Layer 4 of a small transformer language model trained on English Wikipedia (22 layers, counted from 0, width 96).
Take only the direct path to the model's output, skipping the later layers: a vector added to the residual stream pushes a token's score in proportion to its dot product with that token's output vector.

Output vectors of the tokens that the questions are about. A number n stands for (n - 128) times 0.016.
"ute": 116, 145, 120, 162, 131, 79, 143, 104, 129, 112, 133, 142, 121, 152, 91, 121, 172, 111, 147, 139, 144, 106, 177, 132, 139, 113, 138, 128, 112, 135, 111, 128, 163, 145, 119, 103, 128, 153, 121, 120, 118, 106, 141, 128, 148, 134, 167, 74, 117, 137, 134, 137, 121, 149, 127, 113, 114, 119, 144, 104, 142, 149, 134, 131, 108, 130, 156, 102, 124, 112, 135, 142, 137, 141, 155, 162, 137, 131, 124, 144, 72, 145, 122, 97, 158, 134, 80, 129, 114, 145, 152, 151, 136, 136, 143, 156
" code": 128, 130, 136, 142, 122, 126, 124, 143, 140, 111, 142, 138, 137, 117, 137, 128, 119, 127, 127, 161, 109, 123, 150, 128, 143, 61, 125, 148, 116, 108, 125, 126, 137, 104, 125, 122, 128, 144, 132, 149, 120, 140, 145, 126, 140, 88, 120, 135, 123, 131, 138, 128, 132, 152, 143, 144, 85, 135, 119, 123, 148, 136, 133, 122, 142, 132, 145, 121, 117, 124, 120, 140, 115, 127, 131, 148, 124, 109, 157, 116, 140, 127, 154, 135, 142, 150, 124, 103, 110, 144, 124, 139, 138, 116, 135, 146
"rib": 167, 155, 138, 130, 138, 139, 123, 89, 90, 132, 136, 160, 144, 131, 96, 111, 124, 104, 155, 130, 112, 125, 158, 141, 122, 107, 169, 111, 128, 125, 112, 137, 114, 130, 147, 115, 128, 134, 134, 135, 102, 111, 139, 143, 104, 131, 121, 118, 99, 136, 146, 138, 113, 129, 132, 129, 101, 129, 132, 108, 173, 111, 127, 124, 126, 109, 118, 113, 106, 114, 86, 119, 156, 117, 115, 141, 102, 122, 129, 129, 120, 119, 135, 144, 137, 152, 112, 77, 129, 135, 109, 133, 151, 97, 151, 127
"ert": 119, 133, 139, 144, 129, 134, 145, 120, 130, 133, 118, 126, 116, 121, 123, 98, 127, 123, 132, 122, 112, 106, 135, 139, 109, 103, 116, 123, 106, 120, 136, 135, 136, 137, 137, 106, 128, 156, 137, 106, 106, 153, 118, 141, 111, 85, 141, 136, 98, 128, 138, 135, 137, 117, 158, 120, 125, 119, 131, 149, 147, 130, 129, 89, 137, 148, 143, 125, 115, 119, 138, 133, 120, 133, 139, 147, 90, 149, 120, 145, 127, 102, 123, 141, 157, 151, 100, 126, 129, 122, 160, 143, 137, 130, 131, 106
"omic": 122, 131, 135, 128, 141, 129, 148, 121, 89, 129, 156, 143, 123, 123, 109, 137, 130, 134, 130, 148, 115, 117, 141, 124, 101, 102, 182, 118, 102, 110, 114, 147, 120, 113, 118, 90, 128, 197, 141, 178, 131, 116, 186, 119, 110, 105, 150, 118, 75, 146, 141, 154, 112, 166, 120, 129, 106, 142, 111, 159, 148, 144, 122, 109, 113, 121, 163, 117, 143, 111, 114, 151, 160, 86, 135, 160, 128, 108, 140, 117, 47, 130, 185, 123, 155, 143, 87, 132, 105, 134, 143, 132, 131, 113, 142, 136
"ivers": 122, 157, 107, 118, 138, 107, 156, 115, 86, 119, 130, 127, 145, 88, 120, 110, 116, 113, 129, 156, 113, 112, 156, 120, 132, 84, 141, 100, 108, 144, 151, 131, 129, 107, 111, 118, 128, 177, 127, 133, 116, 110, 158, 111, 156, 148, 122, 111, 116, 183, 144, 137, 115, 131, 121, 135, 132, 129, 137, 129, 132, 132, 142, 111, 146, 130, 148, 152, 102, 107, 121, 149, 138, 139, 131, 141, 116, 132, 147, 148, 67, 121, 160, 108, 111, 127, 107, 112, 131, 135, 163, 156, 142, 139, 165, 90
"ual": 121, 190, 126, 137, 137, 124, 157, 147, 110, 138, 116, 140, 134, 125, 97, 102, 143, 110, 130, 141, 88, 144, 149, 132, 135, 83, 123, 126, 140, 91, 126, 143, 163, 102, 127, 124, 128, 163, 140, 113, 93, 119, 125, 128, 111, 135, 135, 96, 112, 165, 134, 130, 124, 180, 117, 124, 79, 111, 156, 151, 156, 135, 132, 120, 122, 156, 107, 103, 118, 110, 127, 141, 107, 136, 122, 156, 144, 121, 147, 138, 72, 171, 118, 131, 119, 159, 136, 89, 123, 154, 136, 176, 138, 128, 144, 101
" Nominated": 112, 128, 113, 142, 155, 134, 98, 110, 89, 132, 175, 118, 99, 107, 96, 110, 132, 101, 137, 163, 110, 123, 140, 138, 151, 127, 123, 129, 105, 131, 129, 146, 119, 109, 116, 111, 128, 115, 181, 161, 106, 130, 123, 116, 142, 133, 143, 106, 98, 150, 143, 126, 126, 168, 126, 125, 123, 134, 117, 133, 150, 118, 142, 133, 111, 116, 142, 115, 121, 115, 121, 129, 160, 130, 143, 158, 115, 136, 117, 148, 105, 117, 126, 115, 140, 117, 146, 109, 94, 130, 135, 133, 152, 129, 160, 142
"eral": 123, 167, 152, 131, 142, 105, 116, 141, 112, 104, 148, 101, 99, 98, 130, 119, 162, 101, 154, 152, 127, 101, 178, 136, 137, 78, 116, 139, 119, 111, 91, 172, 124, 146, 134, 99, 128, 133, 109, 150, 118, 85, 115, 125, 126, 138, 117, 96, 117, 132, 145, 97, 146, 132, 136, 103, 95, 122, 155, 145, 139, 102, 152, 113, 147, 117, 91, 115, 127, 110, 131, 141, 164, 99, 144, 186, 96, 132, 159, 117, 84, 130, 132, 150, 152, 138, 101, 122, 104, 143, 135, 170, 146, 88, 152, 141
"ient": 138, 113, 108, 137, 140, 95, 144, 107, 127, 122, 113, 120, 135, 126, 132, 118, 113, 99, 143, 153, 128, 116, 171, 133, 127, 100, 124, 166, 117, 123, 138, 114, 108, 142, 144, 92, 128, 152, 142, 133, 129, 118, 115, 136, 96, 129, 144, 117, 144, 143, 137, 127, 112, 127, 127, 98, 90, 123, 149, 149, 134, 129, 144, 140, 125, 111, 126, 137, 99, 102, 117, 140, 143, 119, 170, 133, 122, 111, 146, 125, 79, 118, 112, 142, 134, 135, 118, 138, 123, 165, 108, 144, 120, 102, 141, 102
" NLS": 99, 141, 115, 147, 148, 102, 117, 123, 67, 116, 189, 117, 92, 82, 94, 142, 174, 134, 153, 184, 110, 94, 164, 169, 140, 42, 148, 119, 90, 102, 95, 140, 134, 40, 118, 71, 129, 158, 196, 180, 75, 98, 160, 107, 100, 74, 145, 76, 85, 154, 204, 159, 124, 149, 142, 134, 73, 159, 144, 135, 161, 129, 161, 108, 111, 119, 122, 111, 104, 62, 107, 179, 177, 104, 180, 216, 91, 127, 159, 172, 7, 111, 154, 104, 142, 121, 81, 64, 40, 155, 142, 122, 180, 138, 219, 119
"th": 114, 126, 120, 125, 143, 149, 160, 91, 143, 101, 121, 127, 144, 152, 123, 142, 139, 93, 130, 129, 136, 112, 129, 98, 94, 102, 119, 140, 143, 149, 114, 135, 116, 136, 144, 109, 128, 107, 135, 143, 131, 126, 145, 119, 95, 114, 121, 130, 112, 123, 129, 114, 120, 126, 132, 141, 117, 123, 162, 120, 135, 117, 157, 158, 118, 125, 128, 135, 149, 130, 136, 126, 140, 90, 137, 112, 117, 135, 140, 127, 90, 140, 119, 120, 124, 117, 140, 151, 133, 113, 115, 129, 108, 124, 143, 104
"ment": 129, 130, 130, 148, 123, 129, 116, 111, 109, 113, 155, 129, 87, 101, 138, 129, 108, 106, 125, 134, 145, 122, 154, 128, 138, 119, 127, 142, 106, 138, 76, 124, 153, 153, 131, 118, 128, 145, 154, 136, 116, 137, 150, 85, 113, 149, 146, 106, 98, 134, 139, 137, 114, 165, 129, 131, 131, 138, 87, 95, 130, 157, 140, 112, 140, 78, 170, 121, 129, 125, 104, 124, 136, 137, 114, 140, 97, 89, 113, 145, 110, 130, 140, 140, 163, 156, 73, 91, 126, 149, 113, 136, 113, 172, 113, 151
"iers": 111, 123, 128, 118, 116, 126, 99, 122, 102, 124, 131, 123, 116, 118, 126, 83, 151, 122, 139, 143, 97, 129, 149, 143, 142, 85, 131, 145, 92, 138, 115, 128, 137, 138, 98, 110, 128, 152, 168, 155, 108, 134, 127, 117, 106, 102, 137, 112, 139, 127, 144, 127, 122, 144, 120, 79, 136, 150, 128, 146, 121, 124, 164, 123, 125, 136, 137, 125, 141, 111, 130, 107, 155, 102, 98, 151, 98, 149, 114, 152, 90, 99, 175, 108, 166, 136, 83, 122, 97, 137, 135, 143, 120, 149, 130, 122
"shire": 127, 155, 142, 139, 125, 131, 110, 121, 51, 150, 149, 110, 109, 103, 122, 135, 170, 143, 139, 150, 126, 101, 145, 144, 140, 57, 122, 103, 131, 122, 111, 149, 108, 121, 118, 108, 128, 110, 104, 130, 108, 129, 158, 89, 84, 91, 156, 156, 108, 147, 143, 127, 102, 143, 162, 119, 102, 147, 130, 125, 143, 170, 187, 120, 101, 106, 143, 143, 129, 120, 126, 172, 168, 137, 169, 156, 129, 127, 111, 156, 91, 132, 141, 102, 158, 155, 96, 130, 112, 118, 130, 145, 115, 114, 154, 94
" divorce": 99, 139, 126, 132, 160, 117, 98, 132, 100, 109, 179, 104, 116, 119, 102, 87, 132, 103, 133, 150, 122, 115, 166, 149, 151, 96, 128, 130, 114, 133, 131, 131, 120, 93, 115, 102, 128, 98, 151, 146, 88, 109, 165, 95, 78, 125, 128, 115, 110, 144, 141, 120, 117, 150, 147, 151, 141, 132, 123, 151, 141, 152, 154, 122, 100, 122, 134, 153, 122, 112, 108, 148, 149, 132, 156, 148, 153, 129, 143, 138, 90, 123, 127, 133, 122, 129, 101, 99, 112, 105, 148, 135, 151, 116, 130, 111
"tain": 136, 128, 122, 118, 131, 72, 129, 92, 107, 120, 119, 101, 113, 87, 103, 139, 126, 107, 129, 143, 101, 150, 155, 114, 100, 66, 122, 116, 111, 136, 94, 154, 138, 114, 118, 107, 128, 167, 153, 142, 130, 145, 130, 120, 93, 112, 167, 143, 97, 140, 140, 121, 139, 148, 139, 138, 153, 135, 127, 156, 167, 111, 127, 101, 143, 141, 131, 104, 111, 108, 115, 139, 131, 106, 144, 170, 136, 140, 118, 156, 97, 141, 151, 133, 105, 128, 130, 128, 108, 144, 114, 109, 124, 105, 146, 100
" floor": 137, 114, 135, 128, 144, 102, 118, 117, 123, 123, 163, 121, 105, 119, 111, 122, 148, 117, 135, 130, 132, 124, 144, 147, 167, 95, 127, 128, 95, 128, 111, 137, 129, 87, 109, 126, 128, 161, 154, 127, 110, 108, 147, 113, 88, 122, 118, 122, 89, 141, 137, 151, 146, 166, 120, 126, 97, 122, 122, 118, 143, 132, 145, 109, 111, 130, 142, 150, 87, 122, 105, 154, 140, 99, 146, 131, 112, 112, 134, 144, 79, 144, 144, 127, 163, 153, 139, 118, 98, 136, 124, 112, 134, 136, 160, 125
"ible": 136, 157, 110, 160, 123, 105, 151, 122, 119, 123, 123, 147, 112, 114, 124, 110, 150, 124, 111, 151, 100, 145, 128, 166, 117, 106, 110, 153, 121, 87, 115, 128, 151, 141, 149, 84, 128, 114, 158, 160, 129, 134, 124, 130, 129, 143, 130, 106, 120, 152, 140, 145, 101, 127, 125, 101, 89, 128, 138, 92, 159, 140, 145, 105, 117, 145, 129, 111, 102, 111, 111, 151, 120, 122, 125, 132, 111, 108, 135, 135, 59, 126, 147, 106, 117, 151, 117, 100, 97, 132, 139, 116, 127, 145, 150, 108
"ened": 142, 161, 121, 154, 140, 162, 142, 135, 103, 116, 122, 126, 91, 96, 137, 127, 145, 136, 150, 147, 121, 89, 116, 155, 144, 101, 105, 111, 88, 99, 93, 129, 127, 122, 129, 111, 128, 100, 146, 136, 82, 118, 161, 136, 97, 99, 142, 94, 97, 125, 145, 140, 153, 106, 120, 122, 98, 128, 123, 139, 176, 125, 145, 87, 114, 120, 143, 107, 101, 109, 128, 148, 177, 125, 137, 134, 97, 119, 125, 172, 96, 113, 130, 126, 162, 148, 106, 86, 138, 112, 129, 124, 142, 144, 126, 137
"ale": 121, 133, 141, 158, 138, 128, 108, 157, 116, 130, 148, 124, 143, 125, 135, 83, 127, 120, 125, 124, 136, 113, 137, 135, 119, 113, 125, 163, 125, 129, 119, 132, 123, 172, 139, 119, 128, 147, 141, 141, 102, 131, 115, 109, 105, 84, 135, 122, 146, 136, 136, 141, 101, 125, 144, 139, 127, 143, 121, 127, 142, 90, 149, 125, 127, 132, 142, 106, 134, 115, 114, 141, 140, 118, 164, 151, 104, 127, 135, 132, 63, 111, 140, 155, 140, 121, 128, 122, 127, 132, 126, 116, 123, 123, 127, 132
"atory": 133, 157, 113, 146, 137, 120, 92, 151, 104, 126, 136, 121, 88, 89, 124, 106, 147, 131, 137, 134, 128, 125, 160, 130, 127, 92, 107, 130, 111, 116, 109, 166, 128, 115, 141, 76, 128, 140, 140, 144, 149, 116, 159, 131, 124, 144, 137, 112, 113, 154, 140, 155, 106, 157, 146, 134, 100, 130, 129, 134, 140, 92, 137, 121, 126, 107, 130, 95, 121, 103, 115, 137, 134, 127, 125, 181, 96, 96, 159, 106, 60, 119, 135, 106, 134, 145, 159, 127, 127, 146, 122, 124, 135, 123, 142, 85
"aries": 88, 157, 145, 132, 122, 96, 104, 170, 124, 103, 123, 112, 108, 90, 107, 99, 117, 103, 138, 144, 108, 117, 170, 125, 132, 91, 111, 135, 110, 129, 144, 166, 129, 129, 131, 110, 128, 179, 153, 186, 83, 145, 112, 120, 87, 101, 154, 135, 133, 131, 145, 145, 109, 174, 124, 123, 96, 135, 132, 137, 141, 134, 135, 146, 132, 133, 102, 135, 144, 107, 135, 118, 130, 119, 138, 160, 106, 103, 127, 139, 76, 130, 118, 121, 157, 135, 107, 105, 109, 165, 145, 67, 137, 135, 133, 116

Each question shows what one neuron of this layer's MLP adds at an activation of 1. A number n stands for (n - 128) times 0.021.

n105: 117, 147, 144, 137, 148, 125, 132, 133, 95, 119, 115, 161, 135, 118, 97, 99, 120, 132, 101, 112, 132, 127, 95, 132, 119, 124, 138, 131, 157, 147, 106, 97, 128, 136, 115, 119, 159, 128, 135, 114, 102, 134, 130, 120, 121, 133, 157, 151, 122, 129, 157, 129, 112, 144, 124, 149, 131, 116, 114, 110, 146, 142, 145, 144, 103, 144, 119, 134, 131, 141, 136, 139, 138, 128, 121, 141, 138, 124, 121, 130, 125, 145, 127, 113, 139, 109, 134, 139, 159, 120, 118, 139, 125, 133, 161, 132
Which two tokens does it push up most, strongest first? "shire", "ual"

n94: 115, 143, 154, 104, 117, 145, 127, 119, 143, 125, 126, 103, 120, 116, 122, 146, 124, 103, 141, 140, 122, 125, 130, 129, 133, 123, 131, 125, 136, 123, 138, 147, 129, 162, 115, 113, 85, 132, 120, 117, 147, 130, 124, 120, 137, 122, 125, 147, 141, 124, 102, 130, 137, 130, 131, 107, 128, 117, 118, 127, 146, 119, 132, 125, 133, 120, 118, 117, 145, 146, 126, 118, 140, 109, 122, 134, 124, 122, 129, 112, 123, 121, 118, 135, 143, 117, 133, 128, 110, 134, 136, 127, 126, 141, 126, 126
Which two tokens does it push up most, strongest first? "eral", "aries"

n226: 127, 122, 138, 140, 133, 142, 125, 151, 125, 141, 118, 144, 125, 114, 142, 155, 144, 120, 127, 115, 127, 122, 135, 144, 131, 145, 120, 138, 146, 118, 142, 138, 127, 112, 143, 136, 176, 125, 132, 110, 128, 108, 132, 124, 118, 146, 133, 102, 150, 120, 184, 114, 130, 129, 115, 142, 118, 104, 129, 131, 140, 111, 129, 135, 131, 128, 127, 126, 131, 137, 127, 107, 134, 139, 122, 125, 122, 123, 134, 125, 124, 134, 117, 124, 145, 116, 119, 115, 105, 128, 135, 120, 128, 137, 127, 112
Which of these tokens does it push down most? "tain"

n183: 116, 125, 122, 129, 124, 131, 124, 129, 137, 139, 125, 129, 121, 140, 130, 133, 139, 120, 120, 131, 159, 151, 122, 125, 131, 138, 125, 136, 121, 114, 131, 110, 153, 129, 117, 127, 30, 134, 131, 144, 122, 135, 117, 130, 132, 133, 138, 138, 133, 124, 126, 131, 144, 143, 112, 134, 133, 134, 127, 121, 117, 122, 127, 132, 122, 137, 132, 133, 92, 148, 127, 124, 122, 131, 137, 109, 133, 137, 127, 158, 127, 136, 131, 124, 138, 123, 129, 133, 137, 143, 129, 119, 133, 132, 127, 122
Pushed up most: " floor"

n155: 117, 151, 138, 130, 133, 122, 113, 131, 133, 119, 140, 126, 138, 122, 126, 126, 112, 124, 126, 129, 129, 118, 104, 113, 127, 116, 128, 140, 106, 126, 128, 151, 128, 137, 135, 119, 93, 143, 119, 139, 126, 135, 131, 118, 134, 127, 120, 113, 126, 138, 120, 129, 133, 127, 128, 122, 130, 130, 126, 151, 119, 128, 147, 132, 117, 112, 127, 131, 148, 127, 134, 141, 129, 130, 124, 145, 121, 138, 129, 119, 125, 126, 109, 125, 117, 112, 130, 131, 136, 134, 122, 115, 108, 137, 125, 143
Which of these tokens does it push down most? "rib"

n53: 128, 132, 116, 125, 132, 128, 126, 134, 113, 132, 115, 121, 127, 134, 123, 135, 127, 144, 132, 134, 137, 126, 129, 132, 133, 141, 137, 121, 128, 136, 130, 125, 131, 118, 127, 119, 169, 129, 131, 120, 118, 138, 139, 123, 119, 117, 140, 115, 123, 130, 146, 136, 131, 133, 134, 130, 134, 117, 130, 124, 130, 127, 121, 134, 119, 133, 129, 122, 129, 102, 121, 128, 125, 127, 137, 118, 130, 124, 120, 126, 129, 127, 143, 136, 119, 135, 133, 114, 122, 127, 132, 119, 126, 127, 132, 130
Which of these tokens does it push down most? "eral"

n216: 147, 110, 151, 133, 140, 123, 125, 117, 107, 129, 122, 117, 125, 122, 122, 145, 134, 147, 141, 139, 126, 134, 121, 126, 118, 123, 117, 126, 134, 135, 120, 152, 137, 103, 130, 150, 227, 111, 131, 151, 120, 124, 150, 147, 120, 130, 127, 133, 149, 124, 151, 133, 126, 119, 133, 121, 119, 126, 135, 112, 115, 138, 123, 122, 114, 127, 125, 124, 109, 120, 131, 135, 133, 128, 129, 127, 141, 120, 130, 153, 122, 133, 132, 123, 134, 103, 126, 122, 119, 123, 126, 124, 132, 121, 125, 103
Pushed up most: " NLS"

n192: 144, 143, 131, 141, 124, 126, 133, 138, 129, 142, 130, 113, 129, 137, 116, 113, 130, 125, 128, 128, 143, 139, 133, 123, 129, 127, 119, 132, 134, 130, 129, 130, 116, 129, 134, 135, 213, 118, 125, 128, 121, 122, 134, 124, 135, 124, 123, 119, 112, 121, 165, 128, 131, 122, 136, 131, 141, 124, 137, 119, 129, 135, 119, 129, 113, 138, 119, 130, 121, 124, 130, 126, 142, 142, 135, 122, 129, 133, 118, 131, 120, 131, 137, 123, 133, 131, 117, 131, 121, 124, 129, 131, 118, 120, 135, 130
Which of these tokens does it push down most? " code"

n170: 140, 116, 130, 123, 116, 132, 126, 124, 117, 123, 144, 142, 117, 108, 116, 129, 140, 144, 112, 114, 141, 106, 135, 110, 129, 135, 103, 142, 114, 118, 136, 123, 138, 152, 137, 99, 132, 127, 142, 133, 127, 137, 137, 123, 120, 134, 116, 113, 142, 152, 103, 142, 128, 116, 134, 140, 132, 132, 108, 129, 134, 127, 117, 116, 113, 118, 115, 131, 141, 113, 121, 130, 100, 130, 108, 126, 149, 109, 121, 136, 123, 115, 112, 126, 126, 114, 126, 121, 137, 131, 142, 120, 138, 139, 126, 118
Which of these tokens does it push down most? "eral"

n96: 133, 138, 133, 119, 123, 126, 116, 128, 139, 109, 134, 126, 137, 126, 136, 111, 121, 123, 128, 142, 131, 122, 121, 112, 129, 113, 126, 122, 133, 119, 127, 123, 123, 122, 142, 121, 56, 138, 135, 129, 133, 140, 126, 133, 133, 119, 117, 134, 117, 130, 124, 126, 139, 134, 135, 123, 123, 134, 126, 127, 122, 128, 115, 119, 140, 138, 128, 135, 125, 147, 130, 117, 114, 107, 125, 130, 128, 140, 133, 130, 132, 118, 123, 129, 138, 137, 124, 119, 137, 117, 129, 134, 132, 131, 124, 139
Which two tokens does it push up most, strongest first? " code", "ert"

n209: 127, 112, 113, 120, 119, 132, 139, 127, 124, 126, 130, 127, 98, 123, 139, 132, 141, 131, 111, 115, 117, 114, 137, 124, 136, 128, 128, 108, 125, 118, 130, 148, 146, 127, 125, 137, 35, 117, 127, 132, 140, 119, 129, 122, 135, 130, 122, 127, 144, 125, 133, 123, 139, 118, 109, 118, 124, 128, 119, 118, 125, 140, 139, 122, 134, 124, 141, 125, 128, 181, 135, 124, 125, 125, 127, 120, 133, 135, 120, 148, 135, 146, 133, 127, 116, 135, 149, 122, 122, 153, 136, 120, 141, 145, 119, 131
Pushed up most: "ment"

n98: 120, 124, 126, 126, 131, 119, 128, 129, 119, 122, 146, 138, 123, 139, 122, 122, 125, 123, 125, 124, 132, 118, 126, 133, 128, 131, 123, 128, 124, 129, 119, 136, 141, 146, 125, 116, 77, 140, 128, 134, 129, 132, 122, 132, 115, 117, 124, 146, 129, 128, 120, 136, 126, 135, 128, 128, 129, 134, 120, 127, 126, 135, 145, 123, 134, 126, 132, 126, 129, 168, 112, 114, 115, 133, 126, 130, 135, 125, 121, 132, 133, 126, 126, 130, 125, 150, 118, 131, 126, 131, 119, 126, 145, 138, 133, 122
Pushed up most: "ment"

n153: 120, 129, 130, 133, 125, 130, 135, 112, 131, 122, 128, 124, 130, 143, 125, 130, 125, 126, 124, 135, 126, 132, 141, 141, 142, 127, 125, 128, 138, 134, 129, 130, 128, 128, 125, 127, 170, 118, 119, 135, 124, 121, 126, 129, 127, 140, 132, 127, 139, 131, 84, 131, 117, 133, 126, 111, 130, 133, 143, 122, 122, 122, 120, 135, 136, 132, 128, 121, 127, 137, 121, 142, 132, 129, 121, 136, 126, 108, 123, 124, 130, 131, 130, 126, 124, 130, 132, 133, 121, 128, 130, 131, 120, 131, 142, 132
Which two tokens does it push up most, strongest first? "ute", "ible"

n31: 135, 114, 120, 134, 120, 121, 109, 124, 133, 129, 109, 142, 142, 128, 106, 127, 132, 94, 148, 106, 151, 136, 146, 115, 129, 125, 135, 116, 130, 122, 128, 120, 135, 147, 135, 115, 179, 126, 137, 118, 134, 145, 120, 133, 141, 150, 138, 138, 123, 149, 142, 143, 119, 130, 135, 120, 134, 128, 140, 138, 138, 139, 125, 145, 123, 128, 134, 119, 134, 112, 126, 155, 126, 106, 124, 116, 126, 118, 150, 138, 108, 133, 148, 127, 112, 129, 128, 147, 129, 122, 136, 120, 118, 130, 147, 140
Pushed up most: "ute"

n89: 121, 133, 144, 122, 122, 118, 126, 124, 136, 149, 137, 118, 133, 132, 128, 124, 126, 128, 141, 146, 126, 134, 124, 124, 121, 126, 141, 109, 124, 117, 128, 145, 105, 124, 129, 143, 217, 128, 111, 128, 126, 126, 137, 131, 133, 107, 136, 141, 127, 108, 142, 118, 111, 143, 132, 136, 94, 121, 128, 120, 131, 136, 121, 154, 122, 126, 122, 118, 122, 102, 138, 129, 135, 135, 129, 117, 129, 130, 127, 128, 131, 143, 116, 126, 142, 134, 139, 124, 111, 144, 137, 138, 121, 122, 124, 135
Pushed up most: "shire"

n136: 126, 138, 118, 134, 128, 122, 117, 123, 120, 129, 125, 126, 140, 154, 128, 116, 126, 127, 112, 128, 143, 131, 139, 130, 141, 144, 132, 149, 135, 132, 106, 98, 128, 146, 141, 135, 205, 131, 131, 136, 127, 141, 124, 136, 127, 111, 123, 149, 120, 130, 141, 129, 119, 137, 122, 124, 148, 127, 135, 114, 127, 127, 126, 128, 125, 132, 124, 136, 134, 125, 112, 131, 135, 121, 143, 138, 123, 135, 149, 125, 115, 123, 120, 132, 123, 109, 127, 112, 141, 135, 116, 130, 117, 136, 141, 125
Which two tokens does it push up most, strongest first? "ale", "ient"

n137: 122, 131, 126, 128, 123, 107, 130, 112, 138, 144, 144, 150, 138, 95, 125, 111, 118, 128, 139, 118, 138, 102, 105, 123, 147, 108, 111, 124, 144, 131, 133, 130, 135, 143, 128, 112, 59, 134, 146, 137, 133, 139, 124, 135, 113, 124, 118, 133, 112, 116, 127, 112, 126, 122, 111, 121, 137, 126, 124, 135, 113, 121, 124, 107, 127, 128, 113, 119, 118, 135, 135, 138, 106, 115, 133, 111, 121, 131, 103, 149, 103, 137, 134, 145, 129, 131, 120, 138, 132, 135, 126, 130, 119, 121, 127, 123
Which of these tokens does it push down most? " code"

n224: 124, 142, 123, 128, 118, 139, 148, 124, 123, 137, 125, 114, 123, 113, 129, 141, 125, 144, 129, 138, 123, 134, 125, 121, 129, 123, 133, 115, 102, 128, 123, 123, 107, 124, 131, 127, 156, 90, 120, 132, 122, 147, 131, 121, 131, 134, 138, 108, 119, 131, 129, 113, 133, 126, 137, 121, 128, 122, 113, 109, 131, 143, 124, 131, 133, 118, 128, 124, 130, 129, 118, 136, 134, 129, 136, 122, 124, 132, 131, 122, 158, 133, 117, 123, 138, 145, 137, 116, 125, 128, 119, 134, 124, 138, 130, 148
Which of these tokens does it push down most? "ale"

n219: 117, 140, 131, 118, 140, 118, 123, 145, 137, 116, 140, 92, 114, 151, 129, 129, 127, 135, 125, 140, 126, 120, 115, 131, 125, 138, 128, 147, 134, 131, 122, 124, 128, 98, 129, 119, 224, 131, 116, 114, 125, 124, 133, 122, 128, 133, 125, 138, 113, 131, 150, 144, 137, 138, 132, 114, 128, 130, 122, 146, 117, 142, 136, 122, 128, 121, 136, 146, 139, 136, 117, 133, 127, 124, 126, 134, 121, 112, 131, 125, 116, 130, 130, 128, 130, 140, 117, 111, 144, 131, 118, 144, 115, 134, 132, 112
Which of these tokens does it push down most? "rib"

n132: 127, 120, 131, 125, 123, 140, 138, 124, 121, 128, 120, 118, 130, 123, 126, 126, 128, 122, 141, 121, 133, 132, 134, 137, 140, 132, 124, 132, 122, 132, 141, 131, 126, 122, 120, 133, 179, 125, 123, 130, 128, 119, 129, 136, 124, 125, 124, 133, 136, 131, 148, 128, 122, 125, 119, 135, 130, 140, 131, 125, 136, 133, 118, 131, 131, 128, 133, 131, 120, 134, 120, 131, 123, 131, 128, 125, 131, 127, 124, 135, 134, 127, 128, 131, 124, 120, 129, 125, 130, 123, 127, 135, 118, 123, 129, 122
Pushed up most: "ivers"

n87: 129, 131, 140, 121, 115, 134, 145, 138, 131, 121, 128, 127, 125, 137, 122, 123, 138, 125, 121, 134, 125, 120, 123, 118, 133, 124, 134, 140, 114, 137, 130, 144, 128, 137, 128, 133, 196, 139, 114, 119, 140, 154, 136, 136, 136, 131, 130, 114, 134, 128, 134, 138, 112, 117, 127, 121, 138, 137, 122, 136, 148, 139, 121, 135, 117, 143, 143, 123, 102, 90, 135, 126, 135, 142, 111, 121, 129, 120, 127, 141, 122, 109, 153, 147, 122, 129, 120, 149, 117, 127, 149, 123, 139, 130, 138, 149
Which of these tokens does it push down most? "th"

n102: 111, 120, 129, 140, 139, 120, 116, 139, 117, 126, 122, 124, 114, 146, 139, 126, 118, 116, 117, 127, 121, 119, 116, 125, 112, 129, 136, 128, 138, 120, 132, 143, 116, 150, 140, 129, 70, 143, 117, 125, 137, 136, 133, 133, 120, 130, 125, 121, 143, 122, 141, 128, 124, 130, 128, 119, 120, 126, 131, 112, 111, 132, 123, 132, 155, 126, 135, 118, 124, 140, 134, 124, 110, 133, 124, 126, 127, 124, 128, 135, 137, 124, 125, 123, 144, 121, 136, 130, 126, 133, 140, 112, 128, 116, 110, 136
Which two tokens does it push up most, strongest first? "aries", "ale"

n82: 126, 116, 139, 147, 117, 119, 117, 102, 139, 125, 135, 135, 122, 120, 109, 150, 132, 125, 127, 107, 135, 138, 148, 125, 115, 118, 103, 124, 126, 116, 116, 158, 111, 114, 152, 128, 80, 114, 134, 93, 137, 137, 135, 134, 137, 144, 128, 132, 128, 140, 140, 126, 127, 135, 145, 120, 122, 131, 105, 130, 108, 133, 129, 128, 123, 108, 124, 139, 126, 148, 130, 119, 129, 120, 111, 131, 139, 140, 125, 130, 129, 139, 134, 118, 142, 155, 142, 126, 137, 140, 141, 122, 130, 129, 118, 138
Which of these tokens does it push down most? "ale"

n253: 129, 129, 116, 129, 122, 130, 141, 129, 126, 135, 116, 121, 131, 127, 124, 120, 127, 130, 124, 128, 128, 126, 135, 127, 125, 114, 132, 139, 126, 132, 122, 133, 132, 129, 136, 123, 189, 123, 131, 137, 132, 128, 132, 132, 127, 128, 137, 129, 132, 131, 126, 131, 124, 131, 133, 124, 121, 132, 131, 124, 129, 130, 132, 130, 125, 125, 131, 123, 125, 116, 121, 132, 120, 129, 119, 130, 124, 121, 127, 126, 129, 137, 136, 118, 127, 136, 135, 123, 123, 124, 120, 125, 131, 127, 132, 133
Pushed up most: "ible"

n81: 132, 129, 134, 132, 119, 132, 124, 135, 122, 125, 126, 123, 128, 123, 121, 126, 120, 122, 132, 129, 141, 120, 125, 126, 139, 120, 135, 142, 135, 127, 135, 142, 128, 141, 122, 137, 197, 120, 136, 130, 136, 141, 118, 128, 127, 141, 140, 136, 127, 125, 145, 123, 140, 130, 116, 117, 131, 129, 128, 123, 132, 151, 135, 138, 112, 124, 134, 117, 122, 118, 124, 138, 137, 127, 121, 112, 111, 121, 114, 137, 128, 136, 127, 124, 133, 126, 127, 131, 129, 126, 117, 134, 122, 125, 139, 143
Pushed up most: "ment"

n229: 96, 128, 121, 126, 123, 131, 138, 123, 123, 139, 135, 109, 124, 137, 150, 132, 157, 117, 130, 126, 114, 110, 124, 125, 120, 132, 133, 88, 118, 134, 126, 118, 139, 143, 135, 149, 122, 120, 107, 133, 144, 109, 120, 129, 148, 112, 115, 127, 133, 141, 129, 143, 123, 180, 123, 125, 133, 109, 117, 140, 121, 143, 128, 133, 132, 133, 140, 154, 144, 121, 96, 136, 136, 144, 109, 134, 129, 123, 147, 156, 146, 130, 130, 135, 136, 110, 118, 136, 111, 127, 122, 131, 136, 153, 105, 129
Which of these tokens does it push down most? "ient"